Layer 2 of a small transformer language model trained on English Wikipedia (14 layers, counted from 0, width 96).
In attention head 0, each number of a token's query is one row of weights dot the token's vector x. The head spreads its attention over the tokens so far by the softmax of query dot key.

Query weights of the head. A number n stands for (n - 500) times 0.0013.
q0: 372 626 460 408 604 699 320 256 461 278 730 610 476 446 583 538 423 504 482 552 456 687 443 317 635 458 557 531 410 469 625 368 439 486 748 735 590 447 581 548 733 451 585 571 520 183 512 513 424 605 784 480 726 475 425 469 457 645 675 516 415 320 554 589 621 348 385 463 460 501 452 618 587 543 458 631 668 800 357 465 567 552 648 584 590 231 359 799 619 329 353 475 444 558 518 361
q1: 626 559 526 746 579 504 386 243 531 552 367 580 420 231 130 491 422 503 600 580 567 432 456 216 426 505 520 389 501 487 749 515 625 451 598 583 732 409 312 512 405 331 478 383 618 604 646 669 391 552 376 528 540 231 733 570 297 388 648 688 695 424 599 382 571 731 667 392 538 735 463 552 232 577 584 577 631 271 663 664 589 386 660 525 598 498 381 221 514 550 587 590 280 624 318 487
q2: 574 462 595 499 668 520 435 491 632 530 335 535 328 257 480 320 560 602 495 510 595 521 507 438 556 546 545 437 591 635 747 633 530 607 532 560 682 323 454 492 386 361 550 405 563 546 399 597 452 453 517 569 319 481 601 415 588 476 720 530 500 623 705 348 361 306 468 489 437 639 516 401 418 585 565 564 539 436 719 554 501 445 624 694 703 459 328 299 566 499 648 424 239 418 446 463
q3: 632 589 437 523 431 461 530 336 609 430 478 400 540 424 476 581 422 328 711 451 480 468 571 271 532 367 316 525 361 379 380 289 720 474 512 623 430 501 596 597 628 505 458 578 576 460 653 579 384 405 603 403 564 328 860 733 477 681 389 619 678 443 527 379 622 856 611 440 655 455 483 435 373 830 675 579 531 196 512 766 526 350 266 333 349 512 591 341 456 618 706 693 297 474 258 470
q4: 585 419 613 669 551 531 346 453 515 416 454 510 129 418 440 569 534 516 596 539 534 498 497 402 585 437 538 471 502 503 607 454 630 499 573 569 567 479 625 554 523 503 520 593 351 396 613 660 445 435 451 633 420 382 495 493 444 458 754 640 666 537 849 385 620 596 622 482 449 731 551 503 375 556 504 530 537 539 462 696 583 399 669 647 389 403 314 460 689 526 493 487 327 430 437 480
q5: 469 334 583 642 608 571 318 622 428 473 467 520 400 395 527 525 447 523 396 532 510 481 612 397 493 579 525 403 621 579 687 688 543 538 636 407 559 551 489 355 426 587 609 293 342 497 441 595 499 520 374 556 511 447 380 424 401 428 781 441 592 668 744 656 403 416 501 611 337 697 451 502 531 450 382 642 498 938 362 332 666 514 618 763 460 452 348 648 513 456 512 354 428 403 661 464
q6: 651 457 420 465 669 554 448 326 597 527 626 536 417 598 322 569 410 524 672 416 547 566 650 261 466 373 529 369 426 510 535 375 592 510 506 557 494 548 562 540 375 518 399 554 415 462 654 582 468 337 461 419 493 450 475 508 524 498 553 448 587 555 640 575 409 372 495 314 394 365 431 521 567 545 594 576 452 442 410 548 502 540 459 643 426 319 442 402 574 470 480 460 458 548 553 598
q7: 749 559 560 499 752 483 369 344 674 566 522 451 300 403 456 507 521 684 563 474 629 471 695 275 442 452 552 553 421 555 498 485 600 344 519 584 519 538 485 453 640 387 581 557 384 311 502 712 396 297 396 621 445 223 520 504 267 637 629 560 564 538 573 448 535 545 643 501 493 585 666 527 484 576 465 682 658 472 510 749 587 499 439 574 352 399 449 421 720 379 538 459 512 579 459 554
q8: 296 473 641 614 359 636 463 817 310 482 556 600 605 685 455 698 522 399 402 533 454 408 399 546 430 510 454 507 659 673 759 741 461 611 658 344 548 411 490 559 630 382 561 43 627 489 508 412 709 625 506 632 546 561 326 437 516 235 648 413 460 597 692 824 403 340 400 692 616 610 611 384 532 541 562 514 445 440 441 318 542 648 886 705 385 495 430 456 327 548 361 507 521 513 551 559
q9: 227 477 568 589 453 742 481 685 294 457 495 464 571 611 526 443 464 492 443 511 274 561 354 708 484 504 502 664 648 583 737 474 390 734 609 419 585 467 556 385 584 312 466 275 556 594 590 563 659 594 482 632 463 499 367 492 645 295 587 401 463 562 686 576 331 309 389 672 436 573 413 477 463 414 597 452 509 528 422 311 616 783 789 742 390 573 361 459 210 551 263 409 492 419 530 485
q10: 416 461 628 381 339 419 460 758 325 561 595 587 354 702 463 501 407 497 612 635 557 332 530 289 599 627 473 625 815 690 638 602 619 720 471 468 246 337 513 647 603 370 490 276 672 550 455 485 733 577 462 545 376 547 248 624 284 274 328 318 455 643 664 726 385 389 512 712 693 660 499 403 622 594 546 503 441 391 489 329 523 654 792 844 316 298 421 742 493 348 219 467 569 429 651 687
q11: 481 422 380 459 413 532 437 526 523 445 684 536 338 500 592 537 482 520 587 247 361 408 534 387 266 455 581 576 435 584 657 730 774 375 578 501 699 503 580 343 483 413 685 295 355 424 478 728 551 329 533 437 468 494 316 450 554 344 711 378 393 701 533 639 547 404 555 424 456 483 629 366 583 574 364 748 414 458 320 444 585 695 518 611 530 399 432 411 770 421 605 718 571 487 534 645
q12: 424 431 481 597 394 627 260 453 383 484 566 557 407 582 511 468 350 594 556 383 380 324 754 360 349 371 490 500 497 488 598 687 526 616 513 469 440 705 570 355 484 369 651 333 236 379 707 548 526 481 664 428 494 514 537 384 600 384 733 532 547 696 620 757 524 507 651 442 301 634 428 343 437 544 273 573 584 493 352 281 633 661 643 576 437 516 383 463 538 508 470 570 436 415 653 633
q13: 387 478 437 424 371 583 472 537 562 394 616 624 535 692 519 630 514 510 564 267 435 545 454 390 166 338 659 656 524 503 612 635 538 431 647 503 574 519 590 330 642 279 743 376 503 337 533 644 599 474 508 574 534 470 280 375 572 207 687 440 319 681 510 645 525 367 500 430 518 418 602 239 617 509 516 764 426 358 385 457 562 738 695 748 460 466 472 279 730 401 599 755 547 383 553 638
q14: 623 487 362 411 81 392 554 467 641 622 725 474 483 462 574 605 680 374 732 397 580 212 624 364 492 518 692 589 422 495 539 569 632 502 386 523 644 554 497 563 489 349 478 131 591 480 534 660 468 476 438 475 537 510 226 366 498 245 602 434 449 705 544 518 503 452 572 657 516 506 545 325 712 424 610 732 352 446 322 546 607 577 629 578 530 550 379 548 632 354 383 738 687 273 707 499
q15: 626 568 765 432 663 335 305 567 423 627 716 358 296 434 733 249 336 640 498 627 677 240 778 431 792 646 432 492 583 466 641 672 538 656 355 674 554 297 302 680 554 521 290 465 664 542 501 438 530 301 424 649 269 313 528 651 350 808 441 510 853 490 557 509 466 559 502 767 627 548 450 466 536 423 515 394 693 557 707 702 505 375 374 273 343 287 474 797 388 473 312 364 576 723 284 528
q16: 526 423 562 409 418 538 641 765 451 418 588 537 695 822 678 488 604 466 566 306 331 461 585 639 491 305 286 511 429 438 335 620 455 464 410 437 257 614 539 381 582 502 486 585 336 397 689 285 558 409 573 353 477 769 467 577 588 394 192 314 377 529 432 555 318 330 544 382 556 91 558 460 698 369 479 547 312 493 298 371 397 662 320 442 537 543 700 541 440 571 435 314 451 331 402 686
q17: 502 523 216 417 493 593 498 241 457 585 561 510 541 502 423 676 369 418 505 685 580 617 486 442 547 563 364 571 303 306 432 388 446 515 563 553 443 442 630 600 520 534 554 584 602 294 612 545 444 448 572 524 640 349 565 594 456 716 485 471 448 273 460 556 741 568 515 393 555 480 489 564 569 690 555 373 718 340 396 620 506 595 414 394 248 527 548 434 450 401 502 525 357 519 411 406
q18: 566 672 417 526 382 622 379 256 497 485 502 580 596 428 281 603 420 325 706 479 525 477 570 404 428 544 271 450 343 339 368 276 636 536 613 486 392 556 495 608 644 489 546 511 591 560 719 541 340 458 576 563 656 328 730 643 567 575 456 548 612 338 540 380 609 818 636 474 647 604 438 531 340 677 670 599 642 240 498 687 577 434 308 312 302 597 564 369 402 474 511 623 332 630 299 443
q19: 491 527 247 503 378 447 543 405 480 523 552 432 639 578 446 631 482 398 407 507 472 452 527 582 381 481 412 497 633 463 422 410 459 480 413 436 415 525 501 505 458 620 563 468 543 467 455 421 429 663 460 509 603 511 459 435 541 536 359 390 399 605 283 648 609 566 493 504 468 514 551 476 515 589 545 416 501 448 633 346 441 607 524 215 504 529 567 582 564 498 501 569 586 464 559 464
q20: 586 533 409 471 353 431 601 325 522 589 464 552 659 549 387 617 515 287 753 574 565 334 630 401 600 454 435 478 444 284 231 324 497 423 500 617 329 566 582 474 627 484 427 647 481 380 620 487 404 386 490 418 496 325 785 579 503 679 306 575 637 401 551 473 647 795 631 485 530 481 525 540 487 708 663 635 473 144 424 807 522 281 185 315 328 571 700 362 639 491 598 672 381 420 255 538
q21: 686 520 488 576 503 570 379 428 588 568 386 515 408 493 508 566 625 487 749 473 586 510 788 336 565 541 493 586 429 406 348 399 620 462 678 687 473 554 662 510 506 599 531 725 388 371 569 547 443 329 293 598 347 339 587 665 443 668 532 583 743 480 667 445 747 656 533 393 471 632 630 500 478 572 521 490 487 426 437 747 517 198 263 402 288 348 601 443 590 453 586 490 420 477 318 544
q22: 539 474 425 292 638 469 655 490 579 628 438 406 547 360 427 384 584 666 557 429 485 688 512 507 454 385 461 438 504 578 537 288 527 465 380 494 568 444 380 590 373 563 499 698 775 606 575 505 552 581 393 483 474 417 605 629 396 598 456 673 551 546 357 328 662 675 482 462 538 345 577 646 345 540 652 366 598 251 497 758 410 277 351 508 554 502 623 411 610 309 461 571 452 414 584 526
q23: 492 631 427 590 510 499 823 448 536 704 275 501 693 475 554 503 546 580 576 599 573 579 395 475 431 613 497 442 321 327 167 199 485 534 509 566 348 562 453 566 459 580 558 823 605 501 273 485 554 527 390 409 624 408 653 653 540 602 332 680 591 469 144 232 599 497 444 163 578 388 640 594 458 504 652 512 494 374 430 791 359 425 265 434 457 505 716 296 251 511 538 515 450 490 536 435
q24: 614 505 532 567 427 448 383 445 571 517 545 525 523 499 530 546 428 482 629 441 549 426 513 324 452 419 546 538 523 422 585 524 612 391 685 565 439 549 547 427 532 519 587 483 506 430 317 431 488 269 541 433 538 437 483 557 492 351 569 489 555 505 461 509 591 585 544 286 612 485 579 453 548 634 533 811 411 319 490 683 562 519 338 568 538 428 551 328 734 435 761 531 432 589 476 507
q25: 618 520 488 537 261 380 370 513 618 547 620 573 440 449 414 696 463 376 718 443 563 352 634 221 495 487 518 543 578 481 533 591 700 444 758 489 526 611 520 553 511 500 550 407 531 469 541 522 435 397 446 543 432 322 485 522 426 357 495 441 526 573 453 640 696 729 629 397 656 424 529 369 582 593 475 638 413 329 418 584 533 390 511 513 400 348 536 518 616 363 639 522 577 445 648 588
q26: 375 450 512 606 644 596 507 451 410 290 617 592 585 661 408 377 398 444 455 397 428 551 460 496 331 487 463 670 489 387 657 737 648 438 430 603 523 402 535 384 693 433 673 442 432 468 433 688 573 267 637 700 449 249 421 606 446 475 525 342 510 555 610 548 496 488 561 546 539 476 514 582 507 630 583 728 597 401 372 610 632 614 532 537 346 465 474 276 582 467 498 720 493 693 327 654
q27: 365 547 630 555 662 475 285 502 251 430 441 382 375 624 646 391 321 677 246 598 610 432 472 682 803 623 265 428 592 417 409 403 732 571 395 651 345 480 406 691 561 735 346 835 491 564 429 389 393 460 436 574 311 350 720 645 451 830 341 362 617 129 568 613 512 568 514 576 434 493 459 711 497 326 369 150 853 723 713 576 468 297 335 317 404 485 667 666 342 483 345 344 265 766 235 419
q28: 580 501 524 254 496 478 372 325 494 541 570 440 450 581 617 547 412 588 625 369 597 391 589 304 389 453 527 620 574 525 731 627 737 439 526 646 602 397 418 526 636 326 508 351 697 288 464 626 521 396 457 573 442 301 385 429 389 499 726 383 479 596 491 691 622 279 589 493 659 408 591 178 493 412 541 680 535 350 564 653 626 625 649 615 379 317 445 454 789 288 456 668 539 524 567 642
q29: 554 534 433 439 312 509 562 354 655 576 559 491 549 436 610 608 672 354 566 350 492 318 578 489 526 570 654 543 405 387 487 648 679 380 354 639 729 395 509 618 584 434 448 423 611 505 493 728 364 313 486 500 529 468 296 468 654 428 573 451 463 504 443 482 559 424 485 678 492 418 566 458 601 376 538 624 431 528 374 539 651 508 511 350 503 588 454 411 620 421 463 793 597 432 531 542
q30: 558 488 404 410 155 449 678 439 726 595 501 556 652 390 488 641 783 288 618 426 503 367 489 488 558 641 655 558 458 354 392 628 633 434 318 473 615 391 497 632 566 409 472 428 540 413 427 623 391 474 480 439 581 544 307 480 539 310 441 463 318 526 406 360 452 470 543 676 424 479 589 462 681 381 645 686 351 492 297 474 532 548 588 528 552 633 512 365 637 439 387 716 559 311 657 542
q31: 442 454 418 630 608 480 423 572 284 471 422 430 428 505 391 340 293 610 471 680 611 600 499 552 554 374 257 370 520 623 421 235 364 726 578 432 323 694 436 491 275 678 507 638 398 639 587 234 553 690 488 460 458 526 725 599 427 676 396 451 584 334 618 496 479 585 482 309 508 552 416 607 351 564 359 315 491 611 634 402 386 421 383 550 451 416 504 720 166 637 523 179 422 575 498 402

Each question shows a short text with each token's key, already scaled and adjusted for position as the last token sees it. A number n stands for (n - 500) times 0.0018.

Then comes the last token's vector x. A number n stands for (n - 500) times 0.0086.

0 ",": 581 587 526 661 584 329 655 459 390 264 304 671 510 779 582 354 352 590 623 437 629 580 616 567 728 715 556 540 600 578 500 469
1 " 2022": 390 543 536 497 554 472 571 486 371 307 392 495 538 455 537 570 428 386 499 472 470 513 660 583 613 606 560 397 524 533 467 546
2 ",": 609 448 443 672 555 319 648 458 399 274 314 662 513 779 573 357 635 626 611 502 636 560 633 565 728 709 573 544 602 568 488 475
3 " App": 474 541 449 629 525 637 562 722 257 332 400 569 469 430 619 668 591 633 654 461 669 609 398 444 563 711 495 294 448 585 590 445
4 "le": 389 471 492 535 498 422 532 462 483 375 380 567 563 492 522 445 503 418 533 507 457 551 524 587 516 584 490 463 441 534 564 450
x: 601 442 420 570 494 441 561 532 617 443 496 591 475 574 501 516 475 545 562 536 567 533 473 554 566 482 681 504 460 529 412 481 514 506 508 479 472 513 471 512 446 533 426 529 499 493 469 620 436 596 514 486 511 608 550 455 476 402 454 557 452 468 501 573 479 521 431 574 504 562 453 495 555 506 504 390 464 543 542 526 489 391 443 499 597 471 409 494 522 371 513 525 529 609 505 378
Which two tokens does the last token look at most, in order? 1 " 2022", 4 "le"

0 "s": 516 493 542 428 475 463 458 415 520 419 465 406 520 468 524 379 552 457 499 522 518 466 507 559 524 605 424 496 467 422 503 595
1 " f": 403 489 529 465 476 474 424 427 510 465 444 413 464 369 431 448 477 511 446 477 489 415 500 559 389 474 322 508 397 439 463 541
2 "ee": 562 428 406 503 626 554 464 560 495 571 391 401 683 451 510 529 589 609 671 533 590 548 376 496 412 599 640 635 509 505 493 554
3 " as": 462 594 510 651 441 281 475 500 479 296 483 604 486 559 566 457 448 540 689 499 572 586 658 637 739 686 731 671 641 554 586 431
4 " well": 372 425 352 762 620 473 605 659 407 349 372 429 641 495 469 700 708 698 648 582 768 745 483 511 565 673 607 621 515 512 508 526
x: 515 630 500 499 566 521 503 569 526 527 535 381 438 412 490 536 500 479 527 582 470 526 501 557 507 555 488 462 547 504 474 583 517 564 512 463 570 546 512 547 504 445 519 434 483 465 405 477 424 551 532 416 475 660 403 498 478 553 430 614 461 494 450 535 554 563 578 466 459 506 647 504 699 600 489 516 456 492 435 502 515 473 547 418 442 406 469 481 487 473 500 587 513 439 625 438
Which token does the last token look at most, and with what share of its attention? 0 "s", with about 40%

0 " to": 564 486 560 590 501 343 569 540 309 242 357 624 436 613 614 461 479 483 565 374 607 579 610 599 699 719 500 577 560 613 623 413
1 " ": 473 445 512 440 431 402 418 349 416 210 440 510 483 462 561 403 598 440 442 476 437 378 622 625 372 657 304 506 410 483 591 569
2 "ven": 503 637 572 572 659 506 580 479 443 415 340 545 642 517 567 419 455 524 654 446 578 519 503 588 507 569 518 414 477 536 503 526
3 "ue": 497 566 592 559 566 404 529 606 460 499 318 370 484 401 485 612 479 527 541 453 546 606 575 546 567 626 661 543 460 436 500 490
4 "s": 516 535 529 441 461 472 469 383 505 411 469 435 509 492 527 346 443 496 533 457 490 452 500 559 541 595 384 458 449 422 515 596
x: 646 584 433 498 534 406 480 526 462 485 546 591 510 470 516 456 684 487 447 530 499 555 492 525 479 507 587 533 519 582 484 419 508 483 479 462 497 608 486 471 533 516 468 533 518 484 552 443 341 458 459 478 514 561 445 555 492 460 471 487 512 477 445 481 486 474 404 504 500 541 469 390 413 477 494 421 516 516 475 495 445 469 513 512 580 460 568 522 543 429 404 507 456 522 487 502
Which token does the last token look at most, and with what share of its attention? 1 " ", with about 70%

0 "ri": 491 522 535 525 574 489 581 630 472 458 410 528 564 473 499 542 435 514 560 453 549 586 411 576 496 614 651 423 377 480 508 503
1 "day": 390 663 665 590 637 455 583 622 474 453 304 460 562 458 499 576 465 481 594 403 580 586 517 565 554 630 692 533 486 529 473 458
2 " N": 600 437 401 459 334 442 345 444 530 488 514 393 593 451 390 588 499 529 519 598 568 426 491 554 424 527 450 572 469 435 368 641
3 "ight": 616 593 452 583 636 541 471 624 507 506 386 371 586 402 447 616 463 668 710 512 679 652 459 535 482 561 709 624 519 489 437 525
4 " Ba": 468 509 516 361 509 511 390 382 441 449 464 420 505 474 468 528 485 418 466 405 380 342 524 558 399 477 435 517 453 450 476 572
x: 571 519 482 620 431 465 523 407 522 531 459 647 507 539 454 540 486 480 500 520 452 418 483 516 523 562 476 547 557 436 526 522 477 489 527 554 506 364 504 513 541 482 520 534 614 384 459 588 495 415 515 471 516 555 509 388 537 523 508 495 576 427 411 507 547 586 542 528 489 527 519 392 445 429 476 466 473 476 459 559 511 412 507 402 404 449 566 502 482 520 472 370 516 545 441 548
Which token does the last token look at most? 3 "ight"

0 " number": 444 634 577 669 654 576 645 632 353 349 334 542 502 477 567 540 440 398 510 387 613 645 530 486 662 628 477 334 573 563 597 424
1 " of": 584 601 548 606 628 367 616 503 312 317 265 623 452 661 566 361 501 529 636 439 618 599 633 575 683 659 502 590 663 603 558 425
2 " ": 443 495 512 453 444 419 413 358 472 312 454 460 515 451 493 424 531 456 426 486 427 372 591 589 331 602 285 537 409 423 503 632
3 "s": 468 529 533 445 469 482 474 379 510 432 461 425 511 490 519 346 481 488 511 480 507 454 490 534 517 572 346 470 446 416 493 615
4 "li": 365 453 434 538 533 551 582 529 478 455 455 450 431 442 479 442 562 474 501 543 507 641 490 499 526 569 582 504 396 474 556 491
x: 570 551 536 500 498 513 537 608 574 549 521 481 411 484 443 522 493 454 494 665 617 547 458 577 515 481 541 450 485 589 455 556 453 502 538 501 449 511 558 508 410 544 533 496 416 528 489 580 531 531 544 471 493 664 538 466 514 495 480 520 551 454 457 452 526 525 451 522 538 526 394 551 570 511 635 428 463 467 564 488 574 390 515 482 523 473 529 347 522 464 464 449 579 448 489 476
Which token does the last token look at most? 2 " "

0 ",": 581 587 526 661 584 329 655 459 390 264 304 671 510 779 582 354 352 590 623 437 629 580 616 567 728 715 556 540 600 578 500 469
1 " ": 533 495 505 483 468 410 463 385 359 181 386 572 486 510 576 357 573 469 492 481 489 422 613 618 420 699 288 479 438 515 589 550
2 "al": 572 637 619 567 645 530 590 557 349 366 361 569 520 497 529 452 478 521 553 490 578 605 559 572 627 635 587 370 448 501 527 495
3 "th": 567 498 555 557 616 514 610 571 373 431 344 525 572 496 569 501 602 598 626 474 628 596 457 482 560 635 451 468 491 513 452 552
4 "ough": 415 458 469 596 572 528 660 605 455 461 315 543 670 559 523 515 518 584 560 507 702 618 441 487 588 714 625 506 481 531 544 414
x: 541 532 487 553 429 479 472 603 598 475 461 421 617 472 514 550 420 551 603 578 474 511 560 511 487 503 703 450 475 532 433 423 589 523 533 531 508 552 417 546 454 539 564 476 525 532 455 379 551 535 497 553 469 573 524 494 521 575 488 596 432 519 480 512 501 448 553 624 481 523 472 570 536 570 421 393 472 514 545 505 461 428 547 486 524 506 468 371 502 499 513 442 526 514 355 420
Which token does the last token look at most? 1 " "

0 " post": 413 626 607 670 552 617 484 641 403 313 368 408 464 427 428 592 533 355 642 466 664 693 482 465 656 646 597 566 567 553 545 406
1 "ga": 521 454 542 443 548 539 565 491 423 447 426 421 505 496 437 439 460 516 475 513 461 528 561 588 582 588 608 454 467 401 423 585
2 "me": 549 576 574 684 630 487 584 619 470 555 409 462 511 462 460 511 500 589 610 400 583 610 437 563 524 568 638 477 392 426 446 511
3 " st": 503 436 480 575 487 461 441 471 434 434 389 437 432 447 437 524 582 558 498 484 549 500 485 542 470 576 416 579 448 498 447 519
4 "udi": 483 484 472 512 535 434 501 537 460 383 333 445 526 452 435 455 509 565 518 467 548 514 548 591 567 551 501 425 449 491 460 508
x: 507 525 471 480 535 479 514 469 611 526 489 602 491 504 496 469 453 434 444 472 559 621 420 505 444 510 654 566 444 592 534 535 623 505 466 511 477 507 576 684 474 534 343 496 560 475 478 455 553 486 510 423 509 481 433 540 431 550 447 567 433 552 525 505 503 630 523 431 496 542 488 473 457 510 533 538 495 454 520 457 485 517 504 451 531 497 551 482 600 411 500 503 502 514 496 559
Which token does the last token look at most? 0 " post"

0 "×": 466 578 518 687 573 361 581 511 382 353 294 668 619 741 503 385 394 398 600 526 695 657 549 548 622 648 501 627 653 605 470 475
1 "3": 508 513 542 497 674 528 479 554 359 400 427 576 603 420 547 540 426 480 500 471 474 470 549 581 394 406 401 390 583 540 428 605
2 "60": 553 578 548 575 640 405 488 507 394 416 334 557 582 446 485 474 485 416 576 538 534 484 565 712 491 502 573 456 543 529 440 568
3 "@": 545 501 381 593 443 288 467 479 444 378 351 545 592 649 416 479 582 595 530 607 619 543 620 583 613 554 491 659 665 556 418 492
4 "3": 519 512 528 503 673 542 465 545 386 407 461 552 609 397 545 560 571 521 544 463 503 463 539 592 368 401 445 406 571 532 433 610
x: 664 567 477 554 429 472 422 451 617 534 502 472 463 491 504 506 468 562 484 568 620 488 495 537 529 538 539 494 551 482 469 454 437 575 507 555 494 565 483 468 371 491 502 549 575 505 446 601 420 515 513 495 475 231 621 492 470 581 436 551 563 515 512 453 533 518 531 449 503 518 515 454 482 542 446 487 532 430 526 520 496 476 463 454 431 548 539 440 562 421 510 594 504 489 632 531
Which token does the last token look at most, and with what share of its attention? 0 "×", with about 90%

0 "tan": 449 560 576 424 554 586 498 560 516 522 454 397 575 422 464 463 641 395 488 497 484 533 505 457 493 504 590 566 461 436 489 531
1 ";": 688 485 429 619 515 368 648 480 302 184 360 693 493 789 559 343 438 621 563 518 588 564 681 628 710 744 509 398 614 509 455 539
2 " Gu": 592 555 565 424 447 500 432 453 417 409 475 451 496 398 557 618 595 565 539 507 505 419 459 452 425 511 269 542 406 504 495 575
3 "wa": 521 427 485 447 558 502 510 405 484 510 485 530 617 544 443 408 517 453 541 421 465 442 486 593 472 486 519 424 469 446 442 546
4 "ha": 490 568 525 454 499 415 554 403 448 482 426 517 511 569 501 405 433 379 483 466 466 452 523 611 539 593 601 573 450 506 539 481
x: 453 454 534 509 486 345 491 429 518 514 446 508 557 561 536 511 514 385 561 543 512 531 612 551 573 531 621 545 649 538 471 502 453 574 479 479 485 385 499 496 477 543 520 486 531 430 496 516 549 467 527 528 487 658 580 484 491 527 444 444 520 476 399 477 429 483 561 507 568 497 483 545 329 442 497 482 498 542 543 589 523 519 401 436 580 452 483 480 505 480 466 476 561 480 481 492
Which token does the last token look at most, and with what share of its attention? 2 " Gu", with about 60%

0 "33": 387 458 518 514 583 503 459 649 499 516 515 437 627 349 516 620 494 528 517 561 483 485 550 599 448 515 731 501 538 466 429 576
1 ":": 568 457 492 595 452 359 603 388 358 217 459 655 439 811 531 399 525 537 579 445 582 635 677 661 765 718 616 421 687 491 479 484
2 " Di": 576 420 427 582 426 371 465 420 431 369 411 437 418 510 411 480 621 528 535 526 524 507 491 603 544 585 382 520 371 506 507 502
3 "s": 457 523 535 440 475 478 470 337 504 425 466 441 508 500 516 323 488 490 533 470 492 443 504 564 530 583 354 466 434 423 506 610
4 "p": 470 565 581 490 507 487 533 483 476 549 462 443 568 422 484 508 478 485 524 404 515 496 534 597 475 581 454 361 385 368 458 608
x: 538 460 473 463 483 510 621 519 630 543 538 573 521 445 484 512 557 504 569 511 462 504 408 503 481 513 578 565 453 525 508 503 420 600 429 449 557 563 478 376 449 496 490 533 444 519 507 439 422 434 501 546 553 433 411 449 485 577 528 502 481 383 511 496 516 503 563 491 508 506 457 524 511 459 453 485 486 576 545 530 416 515 491 449 457 420 571 560 524 575 437 280 403 587 463 549
Which token does the last token look at most? 2 " Di"

0 "um": 525 580 572 535 641 555 617 733 547 625 403 475 657 541 475 631 485 457 590 432 587 756 384 434 518 577 820 572 560 501 420 477
1 "d": 415 571 547 514 631 571 545 615 484 515 531 461 644 456 466 595 451 460 506 443 593 611 426 571 479 606 532 387 477 338 379 642
2 "ing": 357 752 661 568 691 411 551 598 476 526 338 420 685 496 493 637 373 419 623 385 623 616 530 581 545 669 695 572 579 459 442 534
3 "\n": 520 458 427 448 454 399 548 593 402 224 347 484 522 467 565 471 531 519 459 588 512 518 630 442 622 740 354 497 540 607 546 449
4 "65": 416 528 491 535 572 453 582 604 300 351 266 651 677 553 519 418 622 479 568 546 568 547 540 669 592 670 590 342 537 538 458 524
x: 712 480 549 516 512 435 478 344 570 526 461 483 474 510 436 522 543 499 517 502 511 519 514 484 520 545 466 481 512 533 509 517 466 519 528 488 483 561 427 437 434 394 469 558 505 478 480 598 376 495 522 586 504 421 594 556 437 468 542 550 462 478 482 448 539 485 529 469 504 516 484 501 402 491 498 558 482 509 561 609 494 424 456 376 444 499 448 371 479 487 451 540 477 541 470 601
Which token does the last token look at most, and with what share of its attention? 2 "ing", with about 90%

0 ".": 466 469 482 590 531 483 573 572 439 342 363 647 622 711 499 479 491 564 570 458 641 621 485 533 627 705 667 384 640 510 423 450
1 "0": 547 533 504 534 623 535 543 642 303 320 441 626 619 479 587 542 406 569 549 471 554 500 489 582 496 604 532 328 606 533 489 552
2 " (": 533 490 454 604 466 256 571 545 371 260 335 632 610 742 526 448 540 589 576 482 630 528 636 602 648 700 450 455 638 531 391 519
3 "12": 460 494 480 481 586 501 483 563 323 393 424 610 586 453 547 520 591 498 526 520 486 450 559 605 464 481 503 437 542 547 452 572
4 ")": 428 392 391 504 507 457 579 616 347 246 362 544 557 618 522 456 529 396 468 527 610 567 539 544 615 695 533 434 667 499 376 547
x: 667 520 509 500 531 390 595 497 500 519 511 405 543 524 481 534 464 576 348 438 486 426 509 479 476 462 573 489 490 558 484 374 487 445 461 558 467 577 461 403 479 520 520 509 519 527 558 567 428 497 477 461 464 480 553 488 504 508 482 534 479 486 495 507 544 498 425 540 513 414 464 504 451 504 521 580 503 508 577 620 494 528 474 389 535 489 558 542 562 500 560 673 571 453 525 452
Which two tokens does the last token look at most, in order? 2 " (", 4 ")"

0 ";": 559 543 459 613 526 372 655 482 300 179 352 695 488 789 567 351 310 612 582 490 578 570 675 633 716 760 512 391 612 517 461 534
1 " ": 543 475 504 491 452 393 469 371 347 176 362 567 481 518 568 358 571 478 500 484 482 423 617 631 435 714 295 485 430 518 589 547
2 "-": 557 510 471 584 431 290 431 287 462 248 334 503 494 631 484 323 471 499 541 571 521 455 728 672 641 638 382 603 608 528 427 539
3 ";": 489 374 390 596 506 369 625 463 335 208 388 637 515 764 510 371 703 542 488 578 584 545 695 638 674 718 528 426 609 463 408 588
4 " 24": 516 508 456 577 509 400 404 410 325 256 349 550 455 449 557 495 558 519 581 545 520 441 708 673 561 565 422 397 562 577 505 514
x: 625 490 443 479 528 590 399 312 564 469 489 362 527 494 463 490 535 538 467 572 514 527 480 459 492 537 485 558 411 438 439 412 502 496 485 532 480 501 475 574 524 516 467 558 487 435 529 645 407 585 472 501 596 399 602 496 529 519 485 563 454 488 444 488 542 484 422 506 544 496 422 536 384 588 504 400 541 498 419 546 548 465 421 357 455 555 420 492 500 534 546 586 493 489 478 514
Which token does the last token look at most, and with what share of its attention? 0 ";", with about 70%

0 "amp": 438 547 615 561 573 514 542 599 483 556 338 394 466 380 458 564 445 428 529 463 556 573 498 578 534 627 672 436 429 480 457 489
1 "le": 557 443 492 549 491 418 471 535 585 515 452 439 595 419 438 552 476 553 578 528 493 581 464 584 441 535 641 596 451 464 480 498
2 " ": 440 469 476 457 443 389 404 368 436 195 454 490 527 457 550 422 532 435 474 521 448 371 634 643 389 675 395 545 456 474 565 589
3 "rate": 555 582 553 696 717 534 654 635 451 559 233 422 506 440 433 436 488 657 673 472 669 695 454 532 625 614 688 604 493 491 502 468
4 " (": 448 419 414 576 449 256 558 515 405 273 356 600 635 737 517 451 542 505 503 544 592 464 670 606 647 684 480 511 652 517 379 547
x: 575 488 465 481 581 463 549 511 613 477 585 216 584 504 517 419 472 529 484 434 486 485 570 449 479 491 481 582 442 378 444 505 526 503 449 499 536 490 515 574 365 497 526 508 486 509 480 597 480 369 442 451 493 514 416 496 514 529 484 523 412 495 440 476 477 513 564 430 460 481 523 445 402 503 450 497 476 478 542 582 393 478 491 418 468 501 549 525 497 489 482 558 531 567 555 483
Which token does the last token look at most? 4 " ("